Layer 5 of a small transformer language model trained on English Wikipedia (8 layers, counted from 0, width 128).
A neuron's activation on a vector x is squared ReLU(weights . x), where the dot is the dot product.
The model reads these tokens: "ill" "," " h" "air" "p" "in" " t" "urn" "," " and" " st" "e" "ep" " up" "h" "ill" " along"

The vector x that enters this layer's MLP at each token. A number n stands for (n - 500) times 0.012.
0 "ill": 491 529 584 406 548 583 505 491 570 581 341 580 552 551 438 572 539 403 571 484 569 524 545 580 497 573 485 458 566 414 528 422 565 587 648 599 493 599 460 427 305 554 419 620 389 454 475 482 462 476 510 409 534 553 513 426 497 454 504 500 489 526 549 569 457 645 474 511 485 510 599 437 441 446 585 404 766 468 539 400 431 457 514 539 559 465 447 400 513 561 831 519 525 480 451 522 434 543 449 414 459 588 459 583 531 510 651 491 513 475 464 472 453 660 511 497 361 571 455 376 442 675 447 637 195 398 561 482
1 ",": 388 488 520 381 476 557 485 504 566 514 440 535 575 513 455 513 510 421 472 476 616 587 456 530 522 544 531 603 529 421 504 367 558 478 552 688 458 617 489 486 360 522 497 621 469 622 491 529 503 460 470 455 544 513 566 536 593 428 413 467 473 461 459 555 464 649 471 418 415 456 463 446 417 502 578 486 699 480 563 459 527 462 436 570 517 467 478 468 489 534 968 511 524 483 489 451 491 548 389 445 473 614 417 584 473 491 613 521 546 493 510 518 493 639 499 468 456 585 419 338 463 620 462 504 140 466 532 439
2 " h": 413 395 649 515 618 606 537 525 575 519 469 497 506 601 581 511 469 417 531 432 511 509 488 607 464 445 638 456 601 481 443 330 436 503 547 594 391 431 589 408 510 568 304 580 431 510 494 432 316 531 442 417 546 478 536 512 561 451 240 532 452 591 420 517 527 531 491 450 421 469 513 359 397 541 445 428 570 611 715 459 473 460 332 531 567 488 543 561 451 510 578 692 406 479 484 392 491 467 424 486 341 514 494 616 458 370 360 492 542 446 410 427 599 533 447 491 453 637 403 464 309 451 517 652 431 533 617 491
3 "air": 539 493 500 581 481 640 379 445 421 499 484 511 621 613 560 503 473 405 507 414 530 515 523 488 424 427 556 442 535 492 461 557 470 538 496 676 384 415 497 563 515 522 369 569 552 445 512 567 456 490 547 474 464 631 464 512 569 622 324 544 312 353 585 495 383 499 607 393 502 555 484 447 484 593 489 388 761 438 606 424 402 486 591 524 556 602 419 389 460 493 594 568 412 604 547 357 468 440 470 646 413 467 513 419 445 348 423 446 673 363 436 436 517 445 389 406 489 523 505 319 524 465 503 623 312 655 520 536
4 "p": 398 495 566 509 454 395 393 417 399 528 432 621 585 657 462 599 512 393 381 441 488 438 520 397 332 361 571 590 539 411 490 477 327 604 502 676 451 410 618 672 497 414 504 488 360 531 557 524 449 577 376 487 496 616 468 463 372 513 505 671 429 409 485 473 394 423 457 465 523 546 494 412 500 569 421 518 627 356 463 489 475 401 544 538 637 497 443 471 428 553 672 571 454 583 438 449 637 405 383 570 473 544 521 457 302 499 344 385 498 420 541 522 479 474 559 590 454 535 493 472 516 654 567 651 539 466 586 420
5 "in": 492 638 560 468 458 522 579 494 404 491 408 462 616 470 581 555 351 494 538 562 420 518 574 400 496 433 515 514 625 438 529 411 456 493 361 721 537 423 502 590 431 429 473 547 506 520 563 616 546 553 552 618 370 535 566 609 518 402 496 610 490 349 536 440 433 485 461 561 498 527 603 405 434 589 448 435 725 465 582 514 505 461 536 534 693 457 310 558 519 584 615 527 528 522 413 416 453 487 540 634 394 512 375 519 440 500 414 409 435 424 395 462 457 361 423 429 402 531 468 684 400 636 363 576 515 565 722 425
6 " t": 415 454 476 423 609 519 672 599 538 487 430 514 398 548 334 515 484 493 417 481 545 500 474 390 504 311 589 439 593 414 576 385 397 454 513 576 402 446 677 506 464 531 394 639 279 555 588 513 443 526 394 475 513 489 572 659 405 414 375 495 446 440 380 446 424 525 571 416 487 438 548 442 377 632 481 433 642 461 626 346 439 393 462 517 676 554 460 641 376 438 414 442 530 394 514 438 487 420 374 455 427 486 634 557 460 523 432 409 512 462 515 432 515 383 471 465 386 545 371 555 358 576 496 523 455 589 578 529
7 "urn": 536 534 557 535 576 631 505 523 548 446 448 381 446 435 426 575 494 466 629 349 487 569 592 473 486 541 512 522 605 479 509 476 552 407 310 551 375 435 461 595 451 397 436 631 456 573 477 407 419 498 489 473 445 622 524 482 507 472 410 598 340 390 474 567 521 403 417 498 513 430 507 460 515 505 527 452 755 397 605 465 487 459 490 413 519 454 465 600 415 506 685 634 430 526 484 378 429 530 444 547 390 308 568 326 598 519 444 406 545 350 468 506 477 421 328 434 378 579 384 529 383 577 398 664 372 587 607 513
8 ",": 499 500 469 477 465 521 500 486 515 505 488 430 491 453 498 513 500 358 488 448 557 531 432 510 498 530 605 609 488 452 503 386 562 355 432 643 412 483 586 612 432 455 540 680 449 641 538 585 493 425 463 500 453 516 520 680 590 407 371 554 451 415 378 509 572 534 511 361 432 568 423 422 408 599 506 503 702 458 565 484 483 409 535 589 546 514 511 541 473 495 895 602 576 463 492 438 490 505 338 583 415 502 483 450 506 420 446 511 562 475 465 533 427 483 474 477 466 575 348 390 454 690 479 487 230 609 577 436
9 " and": 500 555 672 577 495 460 468 494 464 445 479 442 514 400 453 629 596 398 560 343 534 449 405 467 549 444 519 566 550 380 422 356 565 379 498 660 393 441 527 581 345 534 451 628 474 545 462 575 447 402 612 472 507 467 543 532 536 477 360 508 421 437 433 462 597 639 485 432 501 582 425 455 456 525 514 501 613 470 584 440 388 431 469 622 628 502 430 536 533 441 836 626 530 554 474 351 545 533 438 509 526 522 596 521 489 442 627 425 462 549 427 502 482 499 450 430 537 511 478 451 525 468 512 502 220 600 743 442
10 " st": 408 416 569 443 673 515 511 534 525 406 555 531 500 529 484 450 609 377 472 340 448 468 520 461 453 371 468 505 651 479 538 436 473 576 531 522 359 471 591 472 493 525 454 603 364 532 596 634 464 600 509 629 480 485 558 476 493 488 399 549 380 491 377 415 471 487 482 468 513 490 324 596 326 493 525 504 588 447 532 396 480 314 459 561 635 460 447 639 425 544 592 619 369 525 410 358 403 439 476 498 464 651 594 591 521 545 535 456 476 421 408 553 446 398 404 407 533 510 441 304 286 604 547 656 550 620 643 472
11 "e": 618 477 554 490 631 525 616 488 494 477 361 568 401 539 591 658 588 478 579 294 410 527 589 537 520 550 564 505 482 510 479 506 478 472 585 580 446 380 576 453 532 422 507 656 597 404 545 587 424 547 622 650 295 585 592 442 508 444 357 642 453 413 566 509 440 456 387 575 404 530 394 482 347 523 549 480 572 387 557 517 493 412 562 561 615 637 453 525 395 511 586 483 531 542 559 276 529 526 495 426 395 633 348 417 499 631 517 512 551 504 478 604 545 514 353 402 534 449 419 537 367 524 435 609 528 647 524 435
12 "ep": 536 578 648 490 484 502 471 526 434 539 566 446 479 713 517 610 582 439 557 484 356 478 484 563 413 452 624 507 600 474 480 518 445 464 462 481 349 476 568 627 625 326 484 527 386 512 388 571 456 483 533 596 371 514 529 555 491 495 409 509 373 391 540 499 549 505 493 473 512 601 559 532 472 439 611 434 607 478 545 650 479 495 541 546 655 416 373 597 391 522 625 586 370 501 609 515 513 493 289 638 559 690 667 387 477 576 491 502 553 477 420 475 394 333 495 452 433 627 478 439 593 408 487 608 326 555 636 448
13 " up": 523 375 588 487 503 548 533 540 423 553 575 486 554 583 481 436 414 426 507 532 627 490 533 490 483 337 455 557 574 601 436 485 388 419 545 661 425 366 504 654 514 566 467 613 417 456 501 554 469 543 429 483 499 451 411 524 485 564 348 459 367 423 560 544 479 457 527 483 497 472 451 449 326 426 617 485 761 393 533 401 612 537 509 517 657 650 517 506 462 560 577 554 568 392 545 374 436 528 525 517 402 547 700 451 427 445 528 411 474 560 520 578 501 395 500 351 335 424 436 385 541 543 438 637 293 614 680 473
14 "h": 427 506 636 484 489 516 486 467 520 520 421 585 460 491 588 612 570 480 525 647 373 401 545 681 451 444 638 470 515 483 605 419 370 493 501 463 449 550 621 482 480 521 354 501 470 538 545 552 325 547 410 388 484 548 476 523 595 489 313 635 432 446 512 397 518 441 443 566 455 309 424 381 307 558 513 450 586 634 539 443 550 489 457 574 561 550 511 512 460 561 601 708 430 512 392 393 500 438 515 419 347 436 543 464 389 475 538 512 451 537 403 531 483 414 495 549 428 528 409 593 365 497 581 653 326 543 745 530
15 "ill": 566 603 571 580 557 542 461 607 519 472 373 496 527 439 516 587 463 550 594 474 453 395 418 461 429 452 523 528 621 505 473 506 612 531 516 624 373 389 518 564 596 525 505 585 451 539 347 607 503 530 555 566 495 589 417 564 445 526 444 615 410 445 560 562 363 563 502 531 534 535 606 337 429 477 587 368 839 524 495 360 505 444 546 609 549 570 428 586 576 488 691 694 492 582 496 451 386 547 489 604 438 566 579 349 550 350 436 443 510 469 509 436 522 537 439 468 401 460 391 429 507 467 431 587 257 504 583 538
16 " along": 619 468 694 452 552 500 623 507 614 421 394 538 583 559 403 470 487 533 473 493 459 584 416 489 441 461 456 642 573 555 475 431 441 532 510 540 454 395 495 516 496 514 359 644 374 536 498 525 547 564 531 557 530 433 501 576 529 607 344 404 320 509 548 459 473 525 565 457 376 461 436 558 353 467 679 355 636 415 561 461 458 468 446 553 489 580 480 557 468 685 642 527 618 522 578 401 457 598 461 581 429 428 555 528 547 323 505 410 373 599 459 532 458 462 451 402 493 395 409 427 559 555 485 635 270 541 677 655

Each question shows the input weights of one neuron of the MLP. A number n stands for (n - 500) times 0.0017.

n135: 639 346 408 380 483 450 545 339 432 237 413 420 510 308 584 473 426 457 477 523 520 297 578 600 507 547 523 500 187 334 503 546 401 474 672 497 375 406 579 591 484 514 427 509 590 510 497 594 557 401 483 301 362 523 484 368 500 529 584 543 714 445 377 433 615 573 481 294 476 469 572 539 596 454 816 474 440 426 577 493 419 544 639 385 462 480 311 549 661 504 480 434 653 591 607 646 293 467 668 463 536 415 516 510 503 582 539 724 706 596 250 679 612 384 503 447 525 629 550 507 684 571 421 457 560 587 264 515
On which token does it fire most? 11 "e"

n158: 300 583 516 474 491 649 500 413 557 641 613 553 449 611 373 672 560 494 651 600 513 385 527 503 503 538 568 562 500 377 635 355 506 632 567 464 667 538 436 388 515 462 506 433 376 337 570 387 698 614 581 380 548 429 533 526 450 390 403 518 445 430 369 537 522 428 506 494 626 471 605 464 570 445 608 482 478 519 560 477 424 382 633 399 478 396 540 631 442 382 481 373 652 273 845 566 316 432 491 497 427 303 421 488 349 482 512 413 552 563 418 454 494 305 460 353 651 345 672 240 586 503 716 374 586 450 464 503
On which token does it fire most? 6 " t"

n430: 564 564 583 527 390 752 354 526 465 561 633 492 670 562 601 463 348 511 348 500 560 613 560 544 541 609 405 545 465 506 566 648 545 557 640 297 406 506 509 544 537 635 334 484 361 503 284 428 480 597 396 433 616 567 445 521 516 489 545 464 445 552 433 477 506 565 492 569 457 585 310 421 515 417 554 511 548 503 500 547 440 607 631 556 633 384 759 473 433 633 443 408 452 399 610 476 672 556 553 543 585 444 407 475 459 567 678 487 606 551 346 500 583 571 672 447 660 623 542 453 489 530 592 525 580 517 454 585
On which token does it fire most? 3 "air"

n478: 461 445 396 613 667 480 528 379 463 517 497 576 690 346 525 380 624 474 430 704 527 503 519 569 340 566 468 351 340 612 525 376 523 514 534 370 545 474 566 528 522 536 398 516 549 596 581 434 465 480 459 396 482 353 588 475 646 500 518 529 533 728 368 471 801 561 407 513 518 401 443 613 450 360 354 520 366 450 544 494 534 707 442 563 500 603 614 372 474 408 364 526 425 452 638 662 622 729 632 411 472 530 565 532 376 481 423 522 591 584 382 356 536 615 514 460 554 544 395 323 431 525 457 385 530 605 531 518
On which token does it fire most, and how strongly? 2 " h", at about 3.6

n232: 370 354 418 722 569 527 451 415 558 591 643 636 346 417 434 285 554 618 532 441 482 543 392 635 573 472 565 638 435 533 447 341 627 466 454 495 603 479 334 604 556 327 447 539 514 466 503 386 644 406 458 391 472 415 451 492 539 469 363 430 434 416 479 613 741 659 618 503 383 557 494 454 436 596 715 564 401 431 422 417 729 444 468 538 430 398 619 477 474 462 437 535 663 411 563 503 482 636 459 587 352 621 370 579 540 393 361 483 516 649 389 600 421 649 591 395 583 455 358 379 523 589 623 603 593 524 503 497
On which three tokens does it fire most, strongest first? 8 ",", 16 " along", 1 ","

n297: 423 452 518 619 442 568 439 484 547 472 673 448 431 506 467 526 575 463 494 537 459 612 524 559 528 603 463 595 465 427 310 543 534 514 511 385 415 465 530 315 519 465 411 612 492 403 618 445 685 424 572 551 411 509 511 405 508 580 535 534 425 604 529 414 628 772 473 518 610 516 616 467 562 393 523 467 171 483 350 542 536 492 460 625 570 683 604 447 480 533 453 469 540 481 523 521 707 434 477 587 531 465 514 393 547 459 413 497 599 604 384 506 500 519 353 376 535 430 549 347 317 345 449 356 800 374 500 419
On which token does it fire most, and how strongly? 11 "e", at about 0.11

n294: 484 524 401 506 567 611 316 464 615 455 342 566 355 381 465 430 412 566 494 455 686 587 484 475 411 448 355 640 489 537 640 455 491 567 574 470 497 360 444 414 534 565 343 359 539 354 559 357 741 407 349 290 647 554 329 434 240 422 546 571 556 476 596 603 491 625 506 464 668 503 602 430 603 598 414 438 380 592 210 519 559 434 749 330 534 360 488 459 446 637 512 557 413 459 579 579 330 545 431 426 541 600 450 500 450 497 527 449 478 590 423 510 383 374 575 530 435 494 564 449 434 494 494 527 517 322 445 390
On which two tokens does it fire most, strongest first? 0 "ill", 4 "p"

n80: 433 469 481 490 667 642 445 514 447 538 552 378 490 545 394 427 583 348 450 393 550 441 539 548 515 596 459 431 394 553 483 587 449 515 642 377 550 604 581 421 517 495 495 473 331 417 394 467 579 623 414 544 709 526 457 598 551 505 581 367 531 510 444 788 466 520 566 401 453 538 415 568 598 388 632 482 589 526 662 454 505 488 559 390 391 566 530 650 439 415 418 593 500 432 505 551 458 358 505 616 551 544 598 528 372 594 573 456 326 613 503 382 645 520 390 492 514 397 550 429 611 528 426 520 480 425 411 588
On which token does it fire most, and how strongly? 13 " up", at about 1.5

n403: 525 430 670 461 417 294 472 582 695 529 435 530 650 571 480 464 591 725 489 399 343 433 598 641 401 458 388 676 363 482 570 509 406 537 650 526 594 565 298 497 542 569 462 602 566 509 579 503 455 515 559 509 521 570 538 483 556 585 675 602 621 503 436 737 731 489 475 516 635 459 605 494 566 352 681 581 463 491 616 408 575 503 609 363 391 535 352 416 424 459 479 515 571 572 369 459 456 441 687 488 555 542 451 564 683 469 462 547 491 610 461 699 548 591 325 520 574 449 626 330 421 357 450 661 568 494 421 505
On which three tokens does it fire most, strongest first? 11 "e", 0 "ill", 16 " along"

n9: 310 415 563 554 386 419 371 491 469 639 498 554 472 486 488 535 457 424 522 475 568 707 503 372 325 493 458 608 491 387 608 659 370 631 505 456 521 465 587 575 456 510 651 412 588 411 487 554 410 329 453 539 492 537 500 505 561 453 433 561 682 439 531 634 425 540 528 466 618 559 649 426 536 510 434 445 413 505 455 508 476 507 520 468 437 300 498 488 500 474 485 485 451 428 525 433 480 433 400 533 394 577 300 478 562 615 565 634 451 439 490 500 528 588 424 446 459 440 537 495 698 572 613 505 519 409 479 476
On which token does it fire most, and how strongly? 4 "p", at about 8.4

n47: 611 449 478 529 384 461 304 500 615 455 552 348 445 392 497 671 603 428 450 603 469 497 526 613 479 540 573 503 425 518 362 335 491 456 533 307 622 531 450 515 591 680 400 497 571 641 590 328 540 533 400 446 437 494 598 471 678 698 424 437 517 574 541 400 543 488 543 447 395 528 500 559 396 443 578 494 547 512 506 532 637 624 599 590 399 697 354 396 548 718 426 606 382 521 509 565 692 624 455 392 340 336 556 386 579 647 598 449 529 393 626 250 726 670 425 542 415 614 332 366 488 421 455 614 523 518 506 406
On which three tokens does it fire most, strongest first? 14 "h", 2 " h", 7 "urn"

n166: 527 482 484 561 560 436 512 428 497 525 505 477 562 331 570 326 490 541 505 559 611 439 417 500 712 466 521 473 471 521 476 316 482 443 508 578 490 609 500 586 425 508 603 560 579 598 352 505 404 322 526 541 417 546 485 485 571 473 466 586 579 520 606 567 581 433 714 479 495 576 561 478 567 520 582 600 498 424 549 465 424 596 510 411 441 439 381 450 597 454 469 503 539 513 721 613 461 582 559 510 585 607 523 612 500 456 631 461 438 418 500 312 450 587 579 703 647 550 325 511 618 575 692 403 525 394 522 356
On which three tokens does it fire most, strongest first? 9 " and", 1 ",", 8 ","

n238: 320 506 372 563 531 567 556 494 574 428 647 391 459 389 562 377 679 500 538 409 472 415 646 705 643 512 497 566 532 546 673 524 494 409 378 505 503 488 361 405 520 500 552 457 463 324 491 519 601 593 680 663 582 325 530 494 537 281 586 551 421 452 572 595 515 608 451 578 599 464 603 559 492 646 637 346 525 454 534 320 628 653 506 295 177 494 378 357 470 606 466 524 555 367 322 415 503 476 692 491 586 509 562 437 488 509 464 528 653 532 522 462 705 385 503 500 509 463 500 315 692 526 587 518 422 418 468 527
On which token does it fire most? 7 "urn"

n312: 449 303 463 394 550 592 481 351 503 390 592 608 604 519 439 556 440 396 595 684 329 520 475 636 503 394 510 398 360 430 680 331 484 601 663 365 582 444 463 401 488 557 329 558 680 480 517 407 560 406 451 507 632 578 346 512 531 535 484 409 430 577 483 464 417 358 571 736 520 594 432 573 600 371 500 650 390 636 430 599 551 388 686 513 609 720 789 638 672 334 363 419 588 449 520 592 638 444 438 430 449 382 545 552 713 622 657 540 600 528 420 725 473 471 396 565 417 653 361 692 472 570 604 448 622 385 447 465
On which token does it fire most? 14 "h"

n153: 402 503 398 595 468 506 453 357 583 672 425 366 826 385 431 448 293 412 566 354 357 444 588 751 478 565 566 640 522 543 503 562 608 337 419 497 481 543 305 428 546 436 474 481 391 371 573 427 480 320 531 387 541 438 556 562 589 538 446 520 545 506 388 434 544 500 495 578 483 495 532 483 579 620 535 608 371 702 321 470 425 622 605 460 427 449 517 550 503 602 520 489 372 511 396 556 466 429 508 639 475 557 442 508 481 576 651 361 509 436 662 533 477 608 511 466 484 372 412 539 554 707 656 483 495 523 418 561
On which token does it fire most? 8 ","

n417: 497 285 551 565 550 534 406 505 589 531 619 308 593 538 546 452 381 523 587 392 565 394 424 655 528 465 510 562 570 513 520 505 576 533 382 561 392 474 478 567 547 422 322 510 588 516 462 476 572 541 595 555 511 352 505 470 567 437 587 526 527 611 611 676 561 608 448 498 598 556 737 525 479 575 559 434 348 585 558 383 728 600 471 526 588 528 459 485 521 461 449 487 408 564 452 427 592 458 453 561 584 426 579 404 518 493 613 556 613 469 489 370 559 406 349 521 471 561 506 552 578 586 315 612 520 442 535 276
On which token does it fire most? 12 "ep"

n144: 497 590 375 575 561 530 456 537 435 488 466 601 474 418 265 811 347 455 592 479 659 601 644 588 479 653 503 486 393 469 434 509 503 412 417 355 415 463 481 592 457 500 396 528 565 415 603 553 611 672 457 612 576 409 515 535 771 485 543 542 489 434 318 482 534 597 367 450 645 399 612 488 631 736 425 432 530 503 192 392 646 462 497 557 505 485 599 539 443 661 435 558 625 325 466 443 485 579 509 565 426 514 420 380 447 509 357 511 372 757 488 465 547 597 515 515 491 637 636 372 398 488 452 352 657 515 523 411
On which token does it fire most, and how strongly? 5 "in", at about 1.1

n487: 585 370 439 553 661 590 389 552 402 382 401 523 565 433 446 531 504 598 450 341 468 475 522 449 548 520 488 418 523 533 609 419 492 492 404 438 555 570 506 610 429 506 492 481 596 646 437 457 625 593 391 475 506 514 544 461 613 530 479 516 404 450 464 453 558 376 486 446 485 434 568 582 494 599 469 514 541 481 566 496 470 547 482 549 482 579 518 586 490 524 506 520 549 470 602 525 620 465 449 471 422 504 542 490 528 445 500 416 418 437 544 472 540 645 439 589 475 558 517 487 526 583 449 396 404 406 498 383
On which three tokens does it fire most, strongest first? 7 "urn", 8 ",", 1 ","

n330: 277 521 417 580 491 464 526 489 433 414 815 301 541 593 136 378 622 515 506 437 478 419 516 628 589 634 536 452 514 466 463 437 575 355 479 530 546 527 406 432 415 525 383 368 466 475 565 607 476 437 518 488 522 581 429 400 494 442 382 637 581 453 509 648 619 413 378 533 366 469 630 436 670 538 808 453 563 460 564 522 541 509 632 512 368 494 639 482 542 478 414 488 527 371 500 424 521 551 610 442 491 409 453 533 319 434 547 551 614 506 469 484 478 410 509 432 593 595 490 336 773 608 392 318 483 629 517 508
On which token does it fire most? 8 ","

n227: 359 489 462 649 361 545 364 540 402 587 613 535 605 551 308 621 521 431 505 407 650 489 566 315 372 482 529 555 545 495 477 460 683 575 466 505 579 470 417 503 362 334 551 552 458 434 730 529 583 516 457 455 624 379 440 480 387 653 497 476 418 537 442 644 511 526 392 507 468 522 568 410 400 526 617 622 348 320 476 395 594 477 423 408 526 416 646 281 458 402 505 431 460 448 398 498 455 473 479 505 440 550 521 603 645 487 424 483 564 386 411 461 503 425 431 605 460 346 610 514 480 474 526 382 569 500 411 448
On which token does it fire most, and how strongly? 4 "p", at about 5.4

n51: 593 562 369 498 471 418 449 552 575 541 437 469 412 437 568 495 521 594 472 505 468 403 484 450 505 534 444 628 562 441 502 454 510 367 505 489 454 597 520 481 402 391 495 444 367 570 522 500 632 381 398 548 450 500 474 498 397 468 558 519 538 493 236 408 470 565 617 416 500 464 418 488 554 659 596 439 450 339 402 414 564 426 454 447 498 650 448 412 574 559 507 596 732 516 507 518 507 478 622 544 443 283 460 421 486 436 547 532 513 642 655 571 574 556 615 395 532 593 528 391 495 650 476 469 472 471 389 442
On which token does it fire most? 8 ","

n31: 450 440 305 711 424 524 465 416 559 539 354 687 596 500 468 588 605 461 538 421 460 687 413 550 518 617 693 557 303 521 529 563 413 491 659 411 587 722 484 639 636 293 385 579 537 369 562 492 530 381 409 674 444 593 742 540 554 520 524 443 376 426 494 672 653 503 571 536 628 397 477 558 462 396 629 515 489 521 546 393 583 632 506 491 497 491 408 583 580 576 436 611 340 400 555 612 397 566 405 702 379 446 500 574 389 526 624 534 588 571 500 634 678 436 321 470 562 479 526 509 633 538 554 399 491 319 445 495
On which token does it fire most? 12 "ep"

n361: 547 437 247 600 500 324 401 452 646 532 571 599 497 284 506 548 680 484 360 567 530 398 473 500 506 664 468 515 467 659 518 344 538 531 400 448 669 494 314 669 347 536 468 464 354 464 566 477 503 491 638 484 487 443 528 576 515 583 677 513 431 368 318 455 601 734 476 637 429 562 587 404 526 447 713 388 497 377 503 413 472 555 580 554 407 582 535 425 494 601 536 443 692 506 616 742 384 580 541 435 528 403 525 440 674 393 371 392 554 681 653 476 526 596 272 459 590 477 439 245 500 639 421 399 619 561 309 378
On which token does it fire most? 8 ","

n333: 438 493 439 614 500 375 476 487 360 646 489 589 653 463 389 617 529 401 509 537 418 413 554 405 531 429 534 539 517 428 485 416 486 520 625 431 443 489 401 609 528 474 331 596 591 427 537 467 475 617 546 543 545 593 518 459 440 364 601 558 436 507 331 548 519 380 446 446 442 458 474 416 502 659 502 564 490 477 518 621 469 574 618 480 550 500 462 500 466 603 421 520 507 422 535 530 429 611 705 532 369 560 533 412 566 493 422 436 409 410 458 469 530 458 590 597 451 535 481 421 498 586 642 439 565 498 537 488
On which two tokens does it fire most, strongest first? 4 "p", 5 "in"

n233: 319 525 410 554 612 384 429 386 417 537 669 489 464 514 569 451 574 362 550 537 453 374 454 600 561 381 560 524 354 745 387 365 435 464 503 467 615 612 373 469 457 462 472 603 466 397 579 394 471 522 614 322 700 520 397 344 446 505 480 492 521 634 491 560 532 470 427 466 419 658 406 489 528 366 549 611 240 417 359 586 483 489 559 539 483 539 494 519 567 548 494 644 491 417 402 572 434 560 649 523 472 527 580 612 442 430 661 527 595 582 468 629 506 481 424 402 667 642 370 527 530 632 452 469 527 375 530 272
On which two tokens does it fire most, strongest first? 10 " st", 9 " and"

n445: 457 329 424 664 566 488 506 564 442 444 494 640 509 592 541 392 411 465 425 422 424 405 484 472 532 449 452 554 585 639 565 408 402 658 713 271 517 527 466 529 427 628 390 497 567 303 377 484 578 450 351 539 620 296 643 489 610 529 437 515 553 620 325 485 579 540 441 625 651 434 413 676 454 649 549 544 589 539 319 472 506 398 613 497 479 471 643 588 362 560 430 459 562 456 401 397 368 551 606 349 619 672 491 765 517 574 590 455 419 646 548 431 460 532 441 573 511 545 361 453 517 630 388 529 611 467 288 508
On which token does it fire most, and how strongly? 10 " st", at about 17

n441: 356 248 503 589 386 484 573 383 512 559 639 456 521 479 543 379 524 553 469 497 568 539 598 650 577 491 547 545 497 519 375 428 622 530 601 531 663 551 510 475 506 680 409 201 591 513 464 580 487 587 333 563 490 431 441 304 354 621 465 360 667 895 299 579 542 494 548 684 551 398 603 646 390 438 410 525 417 637 538 395 537 425 550 419 506 506 636 454 425 357 452 525 478 417 627 424 402 613 547 452 617 646 433 662 445 344 488 521 688 624 385 334 564 561 671 367 550 474 587 444 476 604 488 488 524 443 521 483
On which token does it fire most, and how strongly? 2 " h", at about 5.5

n503: 555 523 410 497 576 599 565 443 577 445 585 445 391 576 642 494 511 535 511 348 584 392 316 545 606 412 401 602 459 494 550 679 407 632 426 466 668 550 364 397 284 434 459 530 486 518 371 476 421 252 442 491 627 454 557 486 541 371 439 586 639 406 569 646 808 450 580 609 515 551 309 480 416 394 688 449 445 341 462 224 412 522 488 494 497 517 534 409 589 598 464 564 462 435 518 565 646 491 468 541 520 547 613 558 384 506 500 505 546 543 550 583 542 407 483 411 753 423 358 540 600 616 613 509 467 424 480 518
On which three tokens does it fire most, strongest first? 9 " and", 16 " along", 13 " up"

n46: 406 544 517 466 315 731 357 440 419 684 597 526 537 438 412 519 444 443 500 390 493 517 355 540 402 509 371 579 494 598 625 567 593 503 402 428 469 558 473 516 412 800 709 437 611 424 579 518 500 309 448 558 420 465 305 521 467 574 536 513 593 468 570 510 696 614 241 644 800 488 557 431 468 696 526 431 483 448 367 547 642 482 612 602 364 643 554 434 382 619 484 423 523 666 805 512 565 529 573 693 425 655 494 551 494 619 390 476 517 582 435 340 533 431 669 522 530 395 452 517 528 659 276 570 503 410 417 531
On which token does it fire most? 13 " up"

n350: 353 466 477 539 547 484 554 343 531 612 693 453 491 458 473 490 500 528 616 472 358 477 537 666 472 589 331 473 542 357 500 506 516 451 546 211 557 592 305 638 659 368 481 444 330 516 465 451 354 506 374 503 295 503 196 542 562 479 819 494 538 565 335 638 522 449 533 434 678 454 497 634 720 528 625 396 531 656 544 562 555 706 534 565 558 382 645 531 432 291 404 531 500 567 465 702 469 572 543 446 479 500 579 429 606 476 736 600 428 503 500 493 446 624 537 429 559 462 640 530 563 509 506 519 635 440 524 494
On which token does it fire most? 12 "ep"

n272: 480 428 451 622 562 573 522 531 478 359 511 615 551 400 593 458 432 330 340 455 494 584 683 558 594 519 455 495 551 503 452 450 481 568 516 455 511 415 477 448 526 577 450 490 589 454 710 354 517 525 405 414 526 236 357 468 558 554 683 329 534 610 477 357 452 522 447 564 588 451 505 636 500 591 434 500 495 659 741 410 601 449 567 461 547 442 516 492 528 346 252 506 626 399 557 403 334 458 481 369 596 455 601 716 476 524 604 581 421 425 548 615 614 519 494 597 495 446 411 538 511 589 600 481 468 267 371 510
On which token does it fire most? 6 " t"

n236: 503 375 430 735 461 332 349 566 509 407 435 435 364 378 261 566 577 520 615 393 497 329 459 558 578 576 367 489 497 617 539 371 394 489 488 537 472 595 552 529 442 412 503 561 464 576 406 503 601 482 408 568 543 518 566 453 408 574 512 654 555 439 603 530 473 398 631 562 515 606 572 732 362 616 654 474 431 446 557 395 512 736 377 661 422 430 442 532 535 784 389 497 588 609 548 527 500 497 447 518 422 441 437 541 454 379 480 500 556 469 440 394 401 569 515 529 660 542 459 416 661 526 485 547 483 447 327 214
On which token does it fire most? 16 " along"

n489: 455 573 257 442 463 457 545 529 545 615 537 460 506 506 284 512 470 579 673 336 522 411 642 570 458 544 472 643 518 325 646 460 411 458 446 467 453 441 541 599 457 698 401 374 460 436 456 584 559 543 284 374 471 457 593 392 622 429 410 591 603 660 421 457 569 402 529 486 603 466 572 581 553 494 513 740 441 369 587 391 500 477 680 463 514 448 657 563 375 490 422 558 574 437 621 600 602 629 552 416 431 573 347 543 494 538 518 704 594 749 275 506 623 524 713 448 557 553 543 542 582 726 552 680 620 531 559 341
On which two tokens does it fire most, strongest first? 6 " t", 4 "p"

n299: 573 524 543 454 575 472 405 392 410 671 445 421 424 559 553 378 455 615 479 401 439 538 420 423 595 575 588 415 435 509 598 528 522 619 556 514 500 566 489 536 551 484 491 412 545 548 450 390 651 572 485 391 516 524 502 512 481 464 568 446 604 564 629 540 489 441 496 498 429 498 494 585 486 582 511 598 609 598 356 484 487 567 550 391 456 489 498 594 591 609 522 526 537 605 500 602 421 594 582 498 641 608 406 509 477 600 655 443 590 507 509 463 402 653 498 615 473 598 540 489 452 428 504 480 500 471 504 512
On which token does it fire most? 0 "ill"

n198: 703 522 200 509 569 286 660 355 405 574 523 490 438 506 547 582 525 452 437 608 507 530 455 561 328 583 581 608 565 421 528 652 632 575 611 485 441 588 473 564 411 510 568 342 458 513 577 414 457 551 611 274 399 561 354 463 392 575 490 571 524 780 480 405 616 537 442 503 474 491 341 440 658 423 503 427 388 566 605 463 548 525 723 403 563 452 309 525 535 654 417 655 468 383 621 685 614 477 439 507 348 466 316 445 462 447 573 740 503 472 665 490 513 657 378 388 603 791 462 405 714 657 552 542 578 451 447 445
On which token does it fire most, and how strongly? 4 "p", at about 0.12

n247: 273 503 575 557 455 581 558 446 487 531 429 450 528 444 543 553 437 534 454 474 522 438 702 527 665 465 594 637 443 489 589 539 479 482 710 495 455 413 446 587 475 519 287 561 515 370 468 553 590 549 376 401 620 487 366 527 453 490 598 440 453 618 549 629 524 500 425 646 612 493 589 342 495 626 521 495 521 582 572 489 652 537 581 503 440 528 515 479 547 705 479 359 587 459 402 566 476 550 456 633 341 525 428 404 538 515 590 421 566 629 279 544 524 373 474 466 446 516 642 404 397 612 539 521 695 492 508 416
On which token does it fire most? 5 "in"